Layer 7 of a small transformer language model trained on English Wikipedia (11 layers, counted from 0, width 64).
A neuron adds its activation times its output weights to the MLP's output. To switch it off is to set its activation to zero at one token and run the rest of the model.

Output weights of the MLP neurons that the questions are about. A number n stands for (n - 500) times 0.0017.
n4: 551 455 376 414 653 551 544 451 548 496 564 829 583 583 398 433 588 491 665 435 438 471 545 411 518 480 508 498 301 384 406 445 378 386 610 348 351 604 426 440 704 481 628 367 536 457 476 576 635 440 506 411 479 620 489 585 504 537 546 475 380 542 417 586
n30: 367 571 421 418 479 602 520 264 406 521 597 620 605 474 352 531 610 541 346 445 492 665 523 515 599 442 446 548 679 355 551 620 282 235 539 519 499 723 413 423 531 668 297 546 618 716 425 642 519 424 592 498 604 654 359 476 384 495 475 551 527 475 466 616
n35: 505 333 662 571 509 553 661 456 689 617 440 427 456 496 529 621 797 655 377 540 439 538 179 454 424 452 489 693 642 510 645 422 472 461 327 307 339 380 242 513 559 510 392 638 714 517 167 231 495 718 724 345 480 487 425 698 497 524 441 636 596 355 651 564
n79: 573 488 397 595 365 483 588 563 603 388 362 542 631 426 444 426 560 412 408 520 388 574 383 599 512 610 620 475 499 592 648 439 425 517 492 371 637 507 530 516 422 564 559 489 485 326 585 406 482 571 587 487 482 431 369 585 470 418 544 370 623 571 352 563
n100: 514 434 502 454 441 684 607 570 512 601 507 478 466 405 634 358 547 592 404 606 372 476 653 490 368 491 609 473 429 477 538 392 387 622 501 467 525 526 471 533 363 587 450 613 660 508 321 495 459 498 774 496 458 496 525 635 587 347 591 544 300 362 462 406
n111: 545 685 566 441 453 370 470 675 544 615 533 450 369 453 537 562 322 404 519 575 561 512 573 521 641 404 365 614 533 493 494 433 612 531 482 461 640 415 487 552 377 411 500 342 501 459 458 511 480 471 477 505 464 504 398 519 375 453 559 650 541 483 540 566
n115: 531 521 391 538 402 696 642 500 338 568 348 519 244 549 580 422 587 497 536 517 371 549 749 472 537 490 207 407 524 817 431 662 526 563 577 462 480 382 759 602 253 495 401 675 719 584 554 698 282 392 477 489 540 516 296 392 788 355 536 402 768 491 204 406
n129: 654 430 556 523 584 520 547 367 462 528 575 545 548 239 569 638 594 439 566 470 420 523 538 397 614 446 636 558 308 390 436 382 571 682 429 407 511 505 600 793 472 513 563 457 156 511 404 544 621 562 353 547 579 471 470 451 550 473 475 410 660 604 211 653
n136: 464 487 458 591 525 542 346 543 391 528 475 490 436 492 504 693 439 517 600 634 379 360 595 579 376 448 657 363 591 440 690 369 321 386 213 544 673 345 606 516 505 397 513 680 446 621 621 228 970 432 524 472 414 500 525 572 596 269 560 435 289 554 554 631
n158: 410 648 543 431 395 453 780 536 589 513 345 249 596 462 457 349 588 400 462 605 590 771 473 435 633 645 291 456 450 331 507 564 496 413 456 429 616 564 429 208 590 525 354 550 408 607 568 556 431 454 571 467 496 465 357 479 669 654 432 665 482 488 530 531
n162: 453 389 334 177 522 750 513 580 455 406 285 589 498 630 500 436 541 437 545 421 441 456 416 383 311 481 773 491 653 533 556 445 550 421 468 425 599 609 645 639 663 771 557 709 425 629 504 461 562 421 438 294 546 498 520 438 482 231 501 645 341 601 422 667
n165: 594 675 561 394 492 494 483 467 542 685 486 694 521 395 463 424 435 411 604 500 499 541 572 453 601 342 444 447 392 619 561 488 476 484 301 575 500 378 557 528 460 318 497 625 493 470 367 559 471 607 427 523 535 593 552 529 421 600 422 595 595 538 574 293
n201: 480 374 489 544 452 607 432 603 486 513 494 458 525 514 554 472 449 485 600 376 471 450 524 584 502 649 564 399 558 530 641 420 569 396 537 379 396 445 416 601 489 644 550 614 449 464 523 594 687 688 461 325 495 438 376 422 566 470 462 527 358 368 513 524
n252: 451 251 548 583 528 485 731 678 489 387 368 438 566 335 361 357 573 438 368 635 274 502 491 358 499 558 398 667 671 535 616 595 678 519 547 421 726 557 313 641 394 554 591 656 452 691 259 468 410 374 434 455 570 402 267 491 778 437 391 659 825 455 562 418

Each question names a token from some text and the token that comes next. It shows the activations a of the neurons there, in the order above. A number n stands for (n - 500) times 0.014.

Then comes g, the gradient of the next token's log-probability with respect to the MLP's output, scaled to length 1. A neuron's effect is roughly proportional to its activation times (output weights . g). A number n stands for (n - 500) times 0.0011.

"m", then "y"
a: 500 489 493 495 497 563 488 490 500 500 500 562 915 500
g: 615 515 440 485 456 632 517 508 487 640 839 410 478 462 420 528 500 614 614 423 694 478 239 607 462 537 545 231 442 569 376 369 473 570 590 566 360 606 485 456 508 485 539 321 313 371 579 604 519 628 577 303 332 379 437 553 647 518 342 548 690 445 493 631
Which neuron, switched off, lowers the next token's probability most? n201

"ion", then " in"
a: 500 548 500 496 491 624 500 500 488 500 493 749 639 500
g: 610 662 625 410 527 461 510 402 398 583 553 575 599 541 586 682 377 439 438 481 460 620 280 592 389 549 352 599 445 593 509 481 413 453 415 238 617 277 429 395 343 401 673 481 459 528 593 479 413 710 418 643 412 572 421 656 510 368 704 651 328 531 440 700
Which two neurons, each switched off alone, lower its probability most, in order? n111, n165

" the", then " D"
a: 500 554 500 500 500 491 500 493 492 688 500 607 608 626
g: 529 362 464 351 519 437 433 475 447 405 543 530 398 580 423 578 603 507 665 686 779 461 592 330 508 310 659 478 449 525 601 416 375 612 314 528 373 499 485 508 490 328 422 652 359 428 573 647 658 759 366 536 414 488 484 682 514 356 461 479 729 621 473 342
Which neuron, switched off, raises the next token's probability most? n158

"-", then "v"
a: 639 589 500 500 608 568 499 495 497 493 500 500 611 499
g: 633 773 609 429 469 293 684 468 506 604 395 579 654 573 563 570 459 481 447 572 500 574 445 524 337 350 542 493 233 514 614 429 425 418 364 561 395 504 478 551 410 621 340 683 493 549 333 460 496 549 408 379 519 599 527 887 522 417 581 372 487 554 326 474
Which neuron, switched off, lowers the next token's probability most? n100

" H", then "er"
a: 515 492 565 500 566 492 545 494 497 766 500 489 500 500
g: 410 469 856 521 352 525 421 618 608 356 540 438 423 506 644 521 605 191 360 731 483 618 456 522 479 451 292 452 641 467 457 428 622 637 366 399 726 527 661 459 381 498 490 605 517 561 463 446 268 445 506 459 369 538 497 618 631 465 473 563 501 521 375 573
Which neuron, switched off, lowers the next token's probability most? n158

"ag", then "h"
a: 499 500 488 589 500 488 500 500 500 495 526 746 500 500
g: 434 328 514 417 514 519 537 575 383 286 458 818 421 683 445 466 518 300 585 496 622 495 544 448 331 283 538 616 477 546 595 500 650 511 770 519 450 408 325 328 529 547 450 454 531 696 491 688 722 597 401 474 548 510 452 343 641 446 463 467 396 475 420 607
Which neuron, switched off, lowers the next token's probability most? n162

" July", then " –"
a: 500 500 500 498 492 584 498 496 500 496 500 760 702 500
g: 620 448 551 590 477 543 575 849 345 506 427 539 488 484 579 388 510 426 626 575 397 282 546 322 501 521 502 578 519 425 660 436 567 554 695 487 415 665 581 285 454 347 521 581 626 355 475 392 408 535 323 687 491 543 460 408 577 697 371 494 637 309 514 308
Which two neurons, each switched off alone, lower its probability most, in order? n165, n201

"v", then "e"
a: 500 584 496 500 488 493 687 499 488 500 494 488 667 494
g: 524 509 603 518 465 578 530 504 296 386 350 659 432 679 741 453 612 321 489 534 583 584 608 404 332 569 494 603 531 646 536 480 498 555 396 545 495 414 482 551 470 722 452 504 660 607 517 416 591 481 486 613 447 481 502 282 294 439 493 225 483 352 742 252
Which neuron, switched off, lowers the next token's probability most? n115

" des", then "c"
a: 720 500 497 500 498 710 623 491 500 500 498 498 495 500
g: 518 321 571 476 395 506 382 535 623 564 679 458 359 603 417 557 378 625 305 355 455 293 526 639 645 442 642 500 446 592 564 594 692 582 689 593 393 366 578 456 297 437 449 344 552 481 639 523 509 422 417 564 342 602 721 492 373 262 621 588 543 579 561 372
Which neuron, switched off, lowers the next token's probability most? n111

"w", then "orn"
a: 500 850 500 496 493 719 500 491 488 498 735 581 500 498
g: 569 597 493 610 405 521 573 648 502 534 513 426 637 339 353 614 576 434 619 616 440 361 491 518 412 431 496 564 637 367 543 427 543 600 546 457 546 537 481 555 363 541 403 645 373 596 359 514 319 620 99 418 339 499 521 533 390 850 477 642 436 659 412 460
Which two neurons, each switched off alone, lower its probability most, in order? n111, n165

"an", then " the"
a: 494 500 500 630 500 745 500 495 726 498 495 702 500 494
g: 735 486 360 576 595 304 574 588 378 404 381 609 295 432 569 618 479 410 576 274 574 536 519 671 474 563 574 407 574 644 432 218 528 547 456 233 567 580 722 571 621 395 540 420 489 417 578 619 707 460 321 463 417 442 471 619 557 536 512 432 573 530 366 484
Which neuron, switched off, lowers the next token's probability most? n136

"en", then " app"
a: 499 500 500 576 500 671 500 499 495 500 500 768 708 488
g: 419 396 564 659 534 459 436 328 402 458 600 700 480 782 584 559 390 580 558 567 615 551 525 507 480 579 304 332 555 327 753 621 372 339 587 544 479 458 496 369 593 667 501 425 704 570 546 350 298 668 450 488 385 489 462 427 490 485 531 380 241 540 560 502
Which neuron, switched off, raises the next token's probability most? n165

"==\n", then "-"
a: 500 500 664 500 493 645 500 493 500 503 500 500 489 496
g: 415 513 427 656 555 666 583 523 462 499 666 511 513 302 441 411 732 571 610 540 424 462 638 383 382 544 303 673 457 598 652 685 418 244 574 421 458 481 317 437 374 571 560 580 601 540 224 550 405 505 593 603 465 481 400 540 677 511 366 570 495 276 398 567
Which neuron, switched off, lowers the next token's probability most? n35

"ed", then "al"
a: 500 488 499 648 500 488 488 499 500 500 499 584 696 490
g: 492 333 428 558 490 310 592 667 384 562 636 523 488 396 315 346 449 459 502 422 388 517 580 531 630 361 340 597 495 503 559 305 599 436 564 443 540 687 552 620 273 604 649 444 261 644 568 426 502 681 385 533 622 578 425 457 333 669 632 571 499 743 431 472
Which two neurons, each switched off alone, lower its probability most, in order? n79, n201